Layer 4 of a small transformer language model trained on English Wikipedia (14 layers, counted from 0, width 96).
In attention head 1, each number of a token's query is one row of weights dot the token's vector x. The head spreads its attention over the tokens so far by the softmax of query dot key.

Query weights of the head. A number n stands for (n - 500) times 0.00095.
q0: 621 507 364 587 640 459 417 553 532 431 502 645 545 322 476 686 312 569 397 556 559 411 587 497 483 407 489 418 384 455 660 657 347 530 456 684 764 567 201 544 400 375 703 522 529 642 310 608 366 474 391 476 675 533 395 409 396 486 648 508 572 525 614 478 473 232 481 581 551 517 423 515 579 472 459 530 516 544 485 515 392 633 606 408 505 421 423 392 516 544 325 491 445 609 438 254
q1: 587 549 484 451 444 459 427 634 544 547 656 560 343 480 379 559 458 393 586 516 572 676 455 514 500 477 553 606 547 567 660 295 325 509 543 470 619 548 152 399 655 371 414 516 504 557 477 678 453 624 558 460 634 529 453 456 359 584 800 507 474 543 463 526 472 383 395 399 611 511 258 520 416 412 628 513 613 530 541 551 441 414 512 623 537 665 372 498 308 488 490 462 451 569 485 348
q2: 446 553 565 584 520 387 359 611 444 363 646 519 435 508 395 593 398 484 426 652 512 606 487 608 528 528 532 451 515 388 630 319 513 524 529 429 604 417 338 366 554 373 552 326 506 446 518 629 398 609 438 569 656 538 427 376 538 430 664 599 482 573 589 602 630 482 580 628 574 401 303 384 545 519 585 520 730 436 336 549 419 339 458 632 482 623 446 455 559 514 453 431 349 518 497 298
q3: 600 616 579 504 474 554 456 734 520 513 655 475 300 406 506 488 616 349 433 565 540 710 660 652 454 472 460 513 548 345 400 448 477 488 518 496 563 580 407 398 461 582 582 485 492 438 501 605 366 636 544 359 626 472 478 410 373 542 641 479 311 484 421 562 692 535 278 620 597 469 431 531 374 585 504 445 759 621 435 468 316 337 333 549 422 547 495 497 376 450 445 423 487 481 520 431
q4: 580 394 649 412 551 413 252 567 516 412 602 545 370 641 385 649 502 614 433 649 570 508 491 535 491 493 535 558 390 313 566 477 402 592 461 455 457 521 449 512 472 499 439 404 492 357 478 702 436 582 440 600 386 440 307 340 670 373 618 605 413 485 680 576 519 490 573 551 449 403 356 401 682 441 625 506 645 553 572 540 423 541 114 647 671 512 640 452 380 557 633 526 616 655 542 224
q5: 421 620 571 572 410 320 584 630 534 631 691 401 403 583 469 554 543 482 254 537 558 577 737 565 519 596 492 603 508 454 389 378 431 350 561 448 330 512 311 357 559 327 356 431 479 440 445 444 435 705 595 521 520 492 320 416 595 519 581 456 483 451 579 625 540 296 718 545 752 517 409 284 520 696 597 516 658 323 478 521 471 298 480 713 639 507 538 349 243 552 458 543 517 535 627 386
q6: 423 669 410 381 562 551 400 530 294 492 533 600 249 737 641 399 594 508 353 371 467 729 598 587 580 514 632 652 583 454 409 451 534 377 220 544 584 586 256 296 397 356 561 354 520 462 372 546 396 504 619 556 500 508 631 495 600 665 655 489 245 298 609 367 718 679 596 451 445 502 338 489 417 500 417 608 584 369 482 474 531 566 449 533 544 724 739 383 338 469 439 465 582 385 309 529
q7: 391 475 561 631 450 321 361 841 326 305 652 344 478 615 289 687 443 568 326 675 576 680 403 557 447 197 423 374 516 471 479 564 576 624 426 410 607 467 379 656 567 436 643 552 430 392 408 596 443 655 354 526 762 479 418 594 515 323 485 408 692 511 541 514 648 528 591 613 654 534 371 474 498 398 682 377 564 702 533 510 443 435 390 464 394 604 297 455 330 565 408 418 422 668 464 628
q8: 297 512 480 451 512 526 568 390 687 380 600 491 518 359 460 379 290 602 493 807 362 140 518 395 506 544 472 568 625 640 493 557 462 466 524 518 478 460 465 410 613 594 480 390 389 450 627 190 429 314 416 810 495 447 661 579 702 435 399 584 545 507 524 406 643 780 424 497 387 420 532 364 514 540 413 446 527 673 771 397 457 721 692 256 344 436 376 593 456 754 550 505 485 573 420 386
q9: 608 361 425 398 445 548 513 336 405 489 391 574 497 546 605 501 585 575 635 428 386 377 643 549 530 351 386 426 440 611 587 366 472 232 674 381 618 667 496 543 527 545 400 576 400 397 614 611 462 497 484 403 649 404 542 739 513 596 767 444 296 497 487 644 603 582 331 547 381 455 626 725 403 572 349 522 603 585 535 680 371 453 651 425 459 587 419 532 571 434 469 537 357 536 464 254
q10: 391 473 481 423 480 503 512 443 405 595 574 607 556 621 593 507 373 723 570 517 522 357 553 403 521 410 338 765 469 552 497 352 500 736 638 615 553 472 631 331 685 488 574 484 530 529 192 510 518 565 552 464 514 488 424 331 334 376 531 462 462 473 549 422 540 695 383 629 602 497 390 530 698 468 488 462 572 593 444 694 501 454 451 401 484 456 351 628 480 510 496 605 585 493 540 345
q11: 611 397 479 671 438 575 575 516 442 669 682 400 560 587 358 825 498 390 544 508 476 371 614 583 557 371 501 435 533 520 321 531 602 401 492 470 454 471 580 425 553 569 610 425 458 482 582 387 411 450 822 317 679 602 526 497 532 567 356 664 493 470 540 440 543 663 447 463 466 543 394 229 478 538 269 355 387 365 345 276 495 606 335 608 554 503 536 708 698 549 288 560 499 332 594 661
q12: 482 546 408 242 459 536 416 614 529 448 608 335 432 651 374 624 307 690 670 714 311 541 543 314 436 648 471 548 450 438 567 615 448 542 668 500 256 646 405 507 534 420 554 337 506 683 541 392 565 571 467 311 510 536 436 517 485 250 650 775 513 569 474 697 618 321 458 433 505 465 475 307 583 532 593 692 424 564 492 630 329 511 623 614 565 397 342 454 489 506 597 365 343 356 631 395
q13: 567 523 444 448 519 351 304 530 539 510 509 406 573 598 324 422 576 597 625 235 550 709 469 718 324 499 539 324 487 431 522 535 353 344 450 470 429 586 492 701 383 564 535 439 568 459 350 463 225 582 491 502 465 407 356 654 681 438 560 386 248 524 462 576 409 438 587 500 605 630 545 268 430 689 648 415 343 592 736 579 651 542 453 559 484 667 541 606 483 468 481 783 311 607 591 559
q14: 468 592 534 585 574 497 554 444 604 286 672 493 450 708 494 454 605 398 503 607 559 664 469 488 491 521 624 447 472 630 601 316 512 584 340 270 697 579 556 533 488 366 445 437 513 561 563 632 542 433 538 581 650 399 371 181 347 449 599 651 664 725 596 404 659 493 626 437 295 499 461 590 378 388 424 320 378 498 441 454 507 612 549 349 435 537 496 429 615 439 482 543 405 450 309 491
q15: 496 395 555 280 556 573 504 545 406 373 865 222 420 534 580 528 521 705 260 410 354 544 709 412 565 368 461 605 680 555 732 580 420 553 451 578 292 405 514 493 362 698 454 330 572 428 549 622 628 528 528 555 368 630 552 362 419 518 324 367 512 605 441 680 513 510 594 618 312 304 658 543 721 434 562 725 535 487 581 473 399 369 445 456 450 428 653 545 565 608 484 263 298 787 493 621
q16: 609 649 524 418 653 578 548 445 391 589 359 486 497 493 374 438 548 617 468 423 557 426 320 562 579 383 504 418 348 590 238 546 521 578 428 634 468 560 486 693 378 481 396 608 494 369 630 475 623 521 535 673 565 457 491 628 469 434 410 352 487 525 593 605 565 468 411 416 391 510 707 531 484 435 465 602 440 578 586 603 410 633 389 455 415 447 487 602 446 675 238 409 377 345 437 544
q17: 518 538 409 519 545 432 338 569 458 452 580 505 490 334 445 600 413 523 615 648 518 457 580 436 491 482 603 483 501 418 698 475 387 461 693 536 619 529 340 534 533 434 559 368 472 547 533 611 368 665 403 378 725 391 430 372 456 362 749 635 408 651 521 596 562 319 490 573 628 502 299 391 683 602 544 478 583 646 518 459 324 458 530 630 415 507 420 410 522 354 608 523 577 430 644 333
q18: 597 526 354 615 549 502 492 554 484 451 507 409 531 551 427 549 644 618 571 445 562 481 556 633 536 591 434 556 475 507 586 448 464 482 512 476 436 423 564 414 531 517 476 352 495 421 653 572 499 393 524 482 455 437 579 431 436 394 527 430 664 578 440 488 445 511 451 451 547 416 499 393 421 587 527 450 486 529 512 445 466 379 475 478 463 502 475 511 519 528 608 473 560 493 478 516
q19: 596 442 485 434 626 340 597 612 690 699 459 537 401 378 616 486 577 378 563 396 595 255 478 509 303 574 394 407 509 528 344 536 301 283 431 574 651 543 424 564 730 482 399 659 523 540 455 413 540 713 525 597 394 420 340 412 501 793 677 550 438 416 549 653 472 476 470 477 660 422 648 710 531 439 477 330 489 570 593 502 574 514 295 472 662 462 509 307 357 585 539 718 657 418 559 508
q20: 570 477 478 386 565 447 675 194 631 415 518 386 481 565 539 465 493 495 483 412 409 312 572 290 542 438 356 579 388 780 497 527 508 286 647 631 444 452 583 625 512 633 462 418 482 541 559 438 653 328 524 583 333 386 451 346 641 508 392 331 622 338 659 502 255 513 445 537 517 486 631 496 696 682 448 516 373 328 676 491 397 383 566 445 653 334 475 669 567 438 563 629 582 471 578 449
q21: 448 333 234 419 601 447 684 354 651 452 437 511 628 469 493 514 632 611 550 573 403 458 411 382 527 622 502 527 532 522 458 525 269 377 516 486 556 586 433 491 513 421 548 566 493 552 483 450 598 435 695 438 584 341 443 444 630 510 659 444 508 497 318 371 428 494 491 360 527 459 787 395 510 531 560 438 522 337 355 465 673 461 689 579 486 532 497 465 571 338 469 593 662 606 586 367
q22: 544 575 607 521 568 576 621 402 425 542 404 486 576 426 476 830 296 699 632 426 688 535 554 443 497 375 413 339 452 418 493 549 681 742 393 446 658 475 344 497 428 467 520 533 573 504 439 491 285 402 544 607 323 654 665 366 526 580 544 379 425 586 495 747 221 367 552 350 370 692 529 380 464 575 524 371 551 413 540 670 505 569 461 435 561 333 573 541 463 609 496 492 623 473 302 532
q23: 486 590 492 507 480 480 472 277 488 619 441 458 636 379 573 490 452 455 782 545 481 214 422 454 502 431 640 468 394 500 580 344 494 459 583 480 594 376 657 543 586 617 279 485 503 550 655 302 590 585 468 602 559 586 493 565 474 501 539 333 567 391 510 376 574 545 316 420 540 627 578 434 502 526 502 478 339 360 579 504 660 604 668 404 498 375 576 447 530 496 458 777 574 323 344 418
q24: 380 628 520 493 281 405 537 493 279 586 536 365 503 518 631 501 534 508 756 732 419 613 760 621 385 673 642 510 471 341 561 479 627 525 379 362 388 618 396 380 584 603 498 416 578 561 452 385 533 598 677 468 414 536 583 470 550 247 287 658 462 571 488 497 611 519 477 488 461 669 392 358 357 578 352 618 493 506 401 636 545 681 475 508 276 461 456 529 432 495 419 334 556 403 683 401
q25: 671 359 625 506 617 252 363 661 377 377 452 488 201 673 346 660 612 658 393 305 662 477 685 567 342 421 411 504 567 537 420 427 532 268 481 302 336 508 636 632 347 405 501 537 341 408 349 548 495 434 614 441 515 302 458 402 600 580 553 567 614 480 502 327 569 569 631 717 472 736 591 579 534 486 413 489 499 314 339 569 528 396 648 522 472 573 677 432 559 437 646 822 647 526 457 588
q26: 540 386 681 446 547 381 568 476 395 347 590 558 442 454 359 421 626 552 598 407 482 436 366 302 271 458 383 580 650 618 624 523 546 552 331 539 427 733 669 498 485 566 337 656 335 455 598 640 420 442 538 713 408 398 362 621 609 531 465 363 591 434 290 722 449 521 565 517 570 416 525 269 548 449 586 417 615 764 401 415 522 413 311 624 637 479 485 571 408 705 644 376 413 558 416 428
q27: 661 569 488 610 484 618 524 579 444 577 514 335 359 551 502 505 572 320 508 422 415 644 528 673 621 443 582 378 543 379 400 635 547 517 588 563 428 509 568 680 389 403 510 467 582 407 446 443 523 468 271 382 265 438 372 614 700 458 359 193 316 396 431 580 445 428 698 370 403 591 385 620 529 592 573 504 542 568 473 553 465 576 271 532 580 432 741 422 551 421 435 660 336 581 297 573
q28: 546 385 258 386 490 501 449 410 443 402 412 490 551 413 471 669 551 396 398 734 555 537 666 588 597 675 569 444 511 262 453 313 481 527 786 577 548 401 564 543 554 344 427 730 410 701 443 379 503 624 529 435 504 593 490 411 631 451 250 515 566 569 390 370 473 552 497 462 617 595 504 501 468 364 402 469 736 482 502 449 617 485 596 551 418 424 421 533 504 424 376 549 529 454 536 629
q29: 496 548 550 729 389 423 630 434 339 578 613 452 529 606 484 508 520 457 547 543 443 624 434 603 426 366 593 434 407 548 557 488 522 403 615 497 373 595 650 681 525 530 640 420 469 403 402 547 425 294 428 504 372 471 466 714 23 207 406 595 570 636 374 374 535 323 406 629 466 412 453 541 611 487 406 631 543 413 575 597 487 548 887 601 584 519 386 386 685 418 548 371 499 599 373 537
q30: 429 514 326 415 550 374 483 516 429 410 359 393 349 386 654 670 165 509 660 483 441 615 585 621 465 705 604 587 380 501 541 429 496 706 588 555 416 541 543 437 461 387 592 239 677 617 696 496 418 325 531 419 650 368 374 448 468 588 705 555 411 488 360 362 293 318 468 455 511 618 588 590 482 592 508 644 596 674 523 373 410 528 469 519 530 542 414 361 593 528 591 665 590 411 515 415
q31: 483 303 415 245 296 525 527 414 440 373 391 479 556 409 555 527 335 545 608 470 450 372 408 405 773 555 445 621 460 588 383 688 562 411 574 684 471 459 750 459 446 623 470 806 368 608 473 360 625 479 504 489 613 520 605 553 399 457 319 426 645 466 681 561 508 627 265 407 401 426 555 535 398 605 598 522 456 767 584 695 546 360 437 510 563 692 355 522 408 638 541 489 490 434 587 466

Each question shows a short text with each token's key, already scaled and adjusted for position as the last token sees it. A number n stands for (n - 500) times 0.0026.

Then comes the last token's vector x. A number n stands for (n - 500) times 0.0081.

0 " ": 629 480 483 511 409 529 458 738 352 437 454 514 419 462 529 477 495 531 514 551 705 699 671 869 363 372 509 606 589 605 474 515
1 "2": 778 354 310 395 535 479 523 902 285 420 615 455 256 517 537 403 424 514 538 593 661 654 709 750 420 334 432 531 571 485 469 430
2 "0": 655 398 345 379 554 466 478 896 174 477 598 511 342 451 449 498 824 417 516 603 631 681 702 737 370 360 501 542 507 569 550 437
3 "2": 484 386 289 353 515 465 524 907 249 415 618 458 269 526 535 411 792 403 453 582 644 665 696 727 405 349 404 489 576 478 465 413
4 "2": 256 436 299 342 500 465 527 902 248 408 620 458 282 530 532 415 656 367 409 569 636 670 693 720 403 349 400 475 579 476 462 411
x: 568 464 540 379 699 507 686 511 632 430 659 653 475 607 331 422 184 462 634 412 491 445 348 566 388 337 430 362 500 312 397 526 435 688 618 415 446 359 750 653 481 542 321 703 476 374 687 359 697 616 483 611 317 527 496 573 529 380 579 399 585 422 705 619 511 508 516 536 357 473 646 366 648 445 618 611 402 443 429 419 379 566 667 608 341 470 530 447 478 550 557 481 401 503 531 372
Which two tokens does the last token look at most, in order? 2 "0", 3 "2"

0 " under": 507 462 435 463 520 476 551 707 374 457 304 395 509 347 502 471 413 578 575 546 643 684 645 837 387 357 500 489 574 546 432 434
1 " the": 546 441 426 456 586 457 481 774 337 441 426 395 436 498 452 547 502 577 523 621 643 743 683 937 280 360 493 543 630 563 441 471
2 " age": 518 367 420 415 653 425 461 773 411 506 551 365 424 550 417 658 650 461 566 556 639 662 706 760 375 356 446 487 518 597 528 546
3 " of": 493 453 356 353 479 501 322 877 375 554 557 369 448 502 467 533 538 494 483 565 591 652 621 772 378 279 472 468 570 492 402 525
4 " ": 352 488 449 387 390 515 412 785 309 457 571 505 481 475 446 503 393 453 551 604 677 704 679 755 342 358 465 550 542 593 469 575
x: 631 519 456 486 709 433 605 603 568 361 531 529 388 497 504 655 47 598 651 389 602 598 494 508 417 508 618 530 514 411 634 432 356 436 743 382 447 395 587 628 543 703 414 511 766 457 584 390 527 511 513 570 549 421 409 558 439 397 397 411 511 513 795 458 517 696 580 454 308 426 520 436 552 472 572 398 283 232 623 311 429 541 521 550 470 411 568 563 497 402 564 490 580 420 570 307
To which token does the last token give the most attention? 2 " age"

0 " partner": 539 447 390 506 657 400 447 732 344 416 493 459 504 495 573 516 449 576 599 589 641 689 717 806 445 375 581 449 584 579 522 333
1 " present": 528 480 443 437 621 350 406 886 339 505 464 469 524 474 415 560 427 511 576 548 656 703 694 825 435 417 548 442 625 635 421 350
2 ",": 534 308 228 441 578 498 541 794 334 575 526 435 377 464 418 516 592 603 404 667 683 697 643 819 355 341 506 354 572 550 381 373
3 " and": 460 312 267 387 643 466 357 852 295 584 471 461 415 481 428 518 549 557 457 626 671 774 664 839 342 339 565 363 620 487 401 367
4 " ": 355 417 435 428 422 476 462 752 323 466 480 527 439 483 483 513 396 475 560 596 695 707 685 806 395 401 481 546 559 614 485 476
x: 673 537 483 433 688 558 600 599 561 405 586 634 489 582 588 540 173 596 647 336 696 528 490 461 470 565 621 437 528 341 591 519 422 486 748 392 460 418 542 636 474 687 383 694 691 475 551 347 527 582 497 505 467 433 357 554 414 331 523 442 596 511 777 398 529 567 483 504 225 351 447 441 529 384 525 391 362 256 637 352 373 586 505 593 472 302 567 504 443 322 525 579 583 493 583 336
Which token does the last token look at most, and with what share of its attention? 3 " and", with about 30%

0 " the": 487 500 409 490 573 473 430 739 331 447 452 392 445 517 447 544 477 577 497 637 628 776 671 930 286 372 490 550 625 604 428 467
1 " song": 452 491 411 565 523 415 467 707 332 447 454 387 469 475 507 515 478 557 564 505 605 665 623 856 455 375 569 592 574 611 530 450
2 " ": 498 397 431 450 421 499 487 747 298 415 470 494 433 449 491 479 666 532 559 607 709 741 677 787 388 364 431 595 576 595 492 476
3 "s": 411 409 439 406 536 382 431 798 379 393 441 506 474 433 475 495 517 447 532 607 601 583 639 794 382 344 553 584 588 618 431 574
4 "amp": 377 503 418 363 513 408 433 818 356 530 444 581 320 529 440 558 503 420 615 566 596 636 627 798 490 426 545 626 583 720 480 448
x: 513 739 349 444 607 480 700 587 555 348 383 659 561 474 546 401 433 314 584 446 642 351 406 668 593 499 552 219 593 372 790 508 557 429 650 492 322 617 553 690 352 577 356 549 401 629 480 315 462 442 483 360 446 525 520 658 554 472 501 480 528 564 709 409 328 492 580 486 497 693 567 255 493 604 572 307 394 487 527 586 447 461 560 388 456 334 656 390 552 591 487 562 355 455 510 441
Which two tokens does the last token look at most, in order? 2 " ", 0 " the"

0 " a": 523 460 463 534 549 401 482 762 346 390 428 428 485 495 479 459 495 558 501 603 707 745 566 881 325 338 555 509 597 596 393 500
1 " con": 564 445 454 416 492 466 512 780 386 517 400 523 391 402 511 495 473 572 620 588 686 633 656 820 449 378 548 520 608 590 409 448
2 "tro": 523 365 476 505 574 373 532 834 517 508 439 508 307 388 520 513 576 479 596 609 670 619 671 788 409 397 590 607 490 680 396 480
3 "vers": 474 448 442 387 565 450 393 862 437 493 415 399 367 533 471 508 562 425 492 544 595 554 717 730 459 415 544 553 541 657 350 449
4 "y": 496 421 394 439 604 406 402 831 377 553 450 478 365 442 510 597 532 509 514 505 681 616 580 804 434 429 582 476 513 576 363 452
x: 456 478 546 443 793 601 484 516 626 568 279 583 596 504 483 331 416 463 702 368 545 412 295 622 518 545 646 643 473 410 634 560 714 388 611 257 367 270 531 511 424 515 439 494 280 563 746 479 554 593 494 430 286 464 374 558 525 510 837 597 624 430 573 488 483 542 534 497 441 377 491 409 536 495 592 331 332 518 532 469 406 640 500 560 446 527 508 485 566 299 665 666 356 467 440 373
To which token does the last token give the most attention? 0 " a"

0 "less": 437 505 442 432 592 489 399 752 387 525 348 453 399 476 403 527 498 552 535 571 560 605 643 848 399 465 529 375 607 640 399 448
1 ",": 590 368 213 450 551 521 516 789 317 527 493 408 365 436 423 498 546 659 425 639 699 699 641 876 342 320 473 434 590 571 402 395
2 " Clark": 528 433 398 329 546 451 384 827 322 535 479 505 351 569 486 501 523 541 531 637 617 620 687 841 428 448 459 581 587 576 531 369
3 " was": 492 435 435 510 438 341 405 754 215 421 421 462 560 481 380 425 542 500 539 671 693 744 583 859 375 347 576 398 592 659 477 400
4 " confirmed": 504 481 485 493 529 367 367 783 286 415 405 454 455 439 348 458 593 527 519 651 680 650 631 827 416 466 476 408 586 622 421 367
x: 587 492 438 398 527 607 653 456 645 512 594 722 400 397 452 387 547 524 626 537 476 381 381 522 462 521 653 507 428 337 594 456 364 553 561 617 578 502 671 661 612 611 468 603 523 591 648 281 393 366 560 451 374 266 511 499 584 522 728 285 563 349 689 471 379 699 231 421 564 396 758 462 631 397 466 380 369 402 472 508 562 447 573 535 404 426 447 444 544 443 620 563 434 540 620 152
Which two tokens does the last token look at most, in order? 3 " was", 1 ","

0 "y": 414 464 424 400 542 473 458 770 315 525 389 547 402 516 506 586 502 560 512 540 613 542 643 833 416 507 558 545 566 585 418 456
1 " between": 504 465 407 460 525 485 403 750 353 535 453 403 416 469 450 589 489 601 576 654 607 693 589 971 443 407 564 446 528 594 447 392
2 " Justice": 507 501 399 423 578 493 430 802 398 509 406 446 402 534 514 459 431 590 527 590 616 576 689 874 409 457 587 514 641 553 487 399
3 " Jackson": 537 403 388 392 604 441 411 778 368 549 412 517 367 611 444 469 486 515 492 657 590 550 690 879 427 450 507 607 535 591 527 381
4 " and": 423 296 294 377 580 492 424 781 280 593 450 471 448 478 442 475 493 460 378 643 657 749 718 850 336 343 531 420 666 514 433 363
x: 515 583 618 482 581 551 505 506 631 527 508 471 461 601 635 382 397 501 654 266 530 369 501 503 546 298 659 363 418 514 473 574 374 468 669 459 452 325 634 688 534 624 451 687 676 455 514 387 568 436 617 487 366 506 466 437 407 539 671 349 528 432 663 678 321 746 433 579 447 543 566 694 530 428 454 356 400 288 659 372 502 577 650 486 515 272 492 436 447 321 600 703 505 393 465 161
To which token does the last token give the most attention? 4 " and"

0 " to": 493 501 388 512 606 465 388 793 369 531 399 377 488 411 386 457 494 614 530 636 631 746 605 879 421 381 563 418 543 625 438 403
1 " ": 610 450 475 472 426 509 485 734 323 433 440 506 425 486 486 516 619 559 571 591 707 704 682 830 387 399 484 595 563 620 469 477
2 "ap": 512 458 488 433 528 331 440 776 462 395 438 583 365 487 434 593 554 444 644 631 663 626 622 650 392 369 651 601 537 687 412 580
3 "point": 486 501 443 462 522 379 362 808 419 464 462 481 312 554 437 680 482 541 490 597 548 612 686 793 418 459 692 576 579 659 440 441
4 " Clark": 483 421 395 305 540 455 403 830 334 541 461 513 351 586 495 507 525 474 493 607 609 606 671 833 447 465 488 575 573 567 525 360
x: 474 564 598 356 461 425 740 607 622 443 499 648 451 646 544 445 387 542 443 471 621 350 406 640 381 555 735 415 628 337 640 610 391 498 687 510 445 598 570 749 272 579 422 662 417 309 488 235 581 285 458 428 524 396 551 475 610 567 703 435 547 477 680 529 379 510 464 274 531 513 538 418 440 546 517 383 494 445 436 468 487 485 581 386 469 397 566 346 619 571 506 749 381 570 431 374
Which two tokens does the last token look at most, in order? 4 " Clark", 1 " "

0 " interview": 463 473 388 543 567 375 480 757 334 437 444 402 462 526 531 487 436 565 580 539 664 682 647 864 473 377 608 457 586 679 413 359
1 " for": 545 478 385 466 588 425 473 786 376 497 413 353 465 459 456 418 487 594 548 620 632 747 625 864 364 335 529 398 609 636 396 426
2 " The": 512 466 409 374 516 431 453 765 335 529 495 463 381 591 428 563 499 571 526 648 678 748 611 837 344 415 511 524 661 571 459 521
3 " Sun": 520 409 405 393 503 411 429 776 330 535 513 540 356 607 576 422 567 538 520 628 596 662 644 853 419 404 508 590 596 585 530 475
4 " the": 469 419 417 393 492 402 453 811 302 484 475 437 466 557 461 548 511 480 497 628 645 718 643 904 316 382 497 531 664 602 468 485
x: 663 588 358 456 665 522 570 428 580 557 589 550 443 469 645 471 245 586 687 476 613 533 483 566 416 455 619 450 539 393 430 524 504 359 634 481 514 196 509 527 399 671 414 704 635 472 628 404 544 466 502 399 500 628 488 462 450 421 481 467 640 275 619 508 338 480 451 496 402 633 592 643 433 543 581 204 401 270 602 399 515 422 593 548 431 562 470 533 573 398 761 707 393 371 581 145
Which token does the last token look at most, and with what share of its attention? 2 " The", with about 30%

0 "Tru": 419 477 443 402 460 456 504 736 304 567 444 589 370 598 526 496 419 621 581 659 595 591 562 812 497 558 532 604 663 650 515 433
1 "man": 483 487 397 439 501 446 501 760 375 542 477 517 460 621 544 481 461 606 538 588 571 503 652 780 480 481 545 635 628 617 420 427
2 " during": 557 415 383 438 611 417 439 796 366 531 428 469 510 457 400 522 471 537 531 671 611 719 670 866 419 342 565 478 587 601 436 387
3 " that": 573 346 338 404 593 482 484 807 334 542 520 345 451 470 341 522 574 566 556 706 631 713 651 846 346 373 536 451 604 621 468 417
4 " time": 466 437 367 529 630 373 426 747 379 492 409 448 402 482 427 595 534 439 485 561 604 699 638 843 383 326 556 438 527 629 437 388
x: 453 421 438 365 513 595 499 422 733 509 381 428 509 418 477 297 373 666 703 353 463 417 332 428 635 442 654 312 654 393 619 497 459 535 613 507 729 494 551 605 464 430 338 559 507 475 600 408 629 646 514 532 395 344 432 554 706 451 765 527 648 411 759 362 321 601 497 529 490 416 662 490 390 399 376 363 332 416 555 410 636 529 672 631 368 543 484 457 593 484 534 725 547 356 500 344
To which token does the last token give the most attention? 3 " that"

0 " ": 629 480 483 511 409 529 458 738 352 437 454 514 419 462 529 477 495 531 514 551 705 699 671 869 363 372 509 606 589 605 474 515
1 "2": 778 354 310 395 535 479 523 902 285 420 615 455 256 517 537 403 424 514 538 593 661 654 709 750 420 334 432 531 571 485 469 430
2 "2": 723 358 291 372 521 473 520 907 269 417 622 454 264 523 536 404 687 455 493 581 647 655 706 733 413 343 415 504 573 477 461 420
3 "2": 478 388 290 355 506 471 522 905 261 412 625 454 275 526 534 408 788 402 447 569 637 659 702 721 409 347 406 486 577 473 456 416
4 " housing": 503 460 402 509 696 457 355 726 465 537 520 470 395 422 449 556 533 503 490 512 687 656 684 731 437 314 546 394 500 527 520 468
x: 574 721 613 681 425 495 530 361 638 517 350 580 485 301 474 604 313 659 459 472 442 224 461 316 531 452 447 608 605 417 682 438 451 588 695 510 445 407 511 483 452 474 422 606 491 404 759 397 606 498 602 541 475 336 599 453 422 316 727 469 673 580 499 656 410 555 291 431 531 542 693 345 460 404 515 368 372 342 457 599 661 612 557 225 688 403 592 512 549 450 489 599 586 510 525 374
To which token does the last token give the most attention? 4 " housing"

0 " units": 522 442 352 511 663 431 353 658 346 435 554 430 466 488 474 575 446 570 565 576 532 635 615 716 457 353 566 363 503 486 521 470
1 ",": 581 376 201 444 606 523 503 780 325 533 530 424 336 444 437 507 553 661 430 657 688 673 620 818 336 300 515 362 558 496 371 407
2 " of": 502 464 362 394 596 496 338 805 375 493 444 383 427 488 511 485 512 579 502 595 607 647 637 896 360 268 538 429 560 515 398 463
3 " which": 523 348 324 435 620 460 324 776 274 598 560 411 402 489 317 613 516 599 519 698 690 738 564 857 382 371 607 410 606 561 501 437
4 " ": 357 420 417 429 443 504 451 727 317 437 477 522 427 468 489 534 393 465 535 591 695 674 682 804 375 367 506 546 535 569 475 486
x: 650 528 531 447 673 502 600 579 569 414 617 542 514 544 600 601 123 610 611 285 692 591 501 482 386 506 601 440 501 485 605 449 415 513 725 385 438 446 543 591 555 685 410 624 669 442 569 328 536 580 571 556 463 411 328 590 458 314 548 529 592 521 728 382 496 603 463 425 251 367 482 477 574 391 606 372 407 271 639 378 394 579 443 574 416 253 633 478 512 326 494 539 606 459 593 291
Which two tokens does the last token look at most, in order? 3 " which", 2 " of"

0 "We": 438 452 450 402 524 436 404 711 287 597 477 560 453 613 494 499 456 616 590 633 590 584 567 731 440 547 556 584 602 648 564 548
1 " dress": 443 477 357 472 634 390 414 767 327 451 493 423 478 491 522 496 443 600 566 632 609 718 658 851 362 475 603 427 618 657 490 390
2 " a": 519 389 417 465 588 414 514 700 291 380 462 453 480 501 501 439 541 527 495 639 686 764 584 838 345 335 494 492 596 578 412 485
3 " certain": 579 422 379 418 543 459 473 864 247 602 442 419 437 444 451 537 552 578 582 673 677 693 631 878 407 409 488 506 572 578 445 408
4 " way": 446 411 363 535 612 369 431 815 372 516 473 433 486 419 449 539 528 520 552 621 635 693 602 906 386 354 601 495 572 739 495 438
x: 411 607 380 226 448 632 609 422 589 448 245 507 474 385 575 462 350 629 616 392 613 397 359 429 584 445 474 361 485 375 700 481 424 525 630 397 674 399 400 754 487 524 379 504 537 556 626 360 565 674 472 465 624 491 345 615 651 513 680 462 661 489 688 415 287 592 393 587 401 483 764 416 358 618 469 349 577 488 595 431 568 392 636 456 527 550 616 388 607 461 537 649 610 406 354 318
Which token does the last token look at most, and with what share of its attention? 3 " certain", with about 40%

0 "li": 512 411 463 461 442 417 499 761 223 495 439 503 511 434 570 502 499 530 509 493 556 553 679 853 448 516 531 475 558 633 464 388
1 "day": 489 492 406 456 549 396 469 759 330 574 488 456 454 558 424 619 483 493 480 534 575 646 712 886 465 413 563 515 528 571 416 374
2 " did": 453 487 467 501 550 370 423 662 202 444 438 460 538 443 364 379 479 528 515 689 657 699 613 874 404 450 549 403 565 647 414 379
3 " not": 548 448 391 414 585 377 450 704 247 507 488 492 440 486 358 486 549 476 501 735 617 793 669 808 403 470 530 426 620 669 469 384
4 " actually": 489 501 469 470 542 341 380 682 238 527 477 475 532 416 376 517 477 476 582 701 673 757 600 817 457 489 573 432 602 657 453 376
x: 418 560 333 262 626 648 575 441 707 466 457 589 484 390 527 493 320 673 698 363 494 457 609 559 500 506 610 486 556 615 494 439 249 293 600 619 403 632 623 537 449 696 464 542 593 537 717 442 467 402 642 479 396 358 371 526 627 632 464 328 538 317 679 518 341 504 380 551 499 523 628 389 538 542 500 423 339 396 643 321 546 454 429 481 496 256 551 475 612 490 557 708 502 644 422 251
Which token does the last token look at most, and with what share of its attention? 3 " not", with about 50%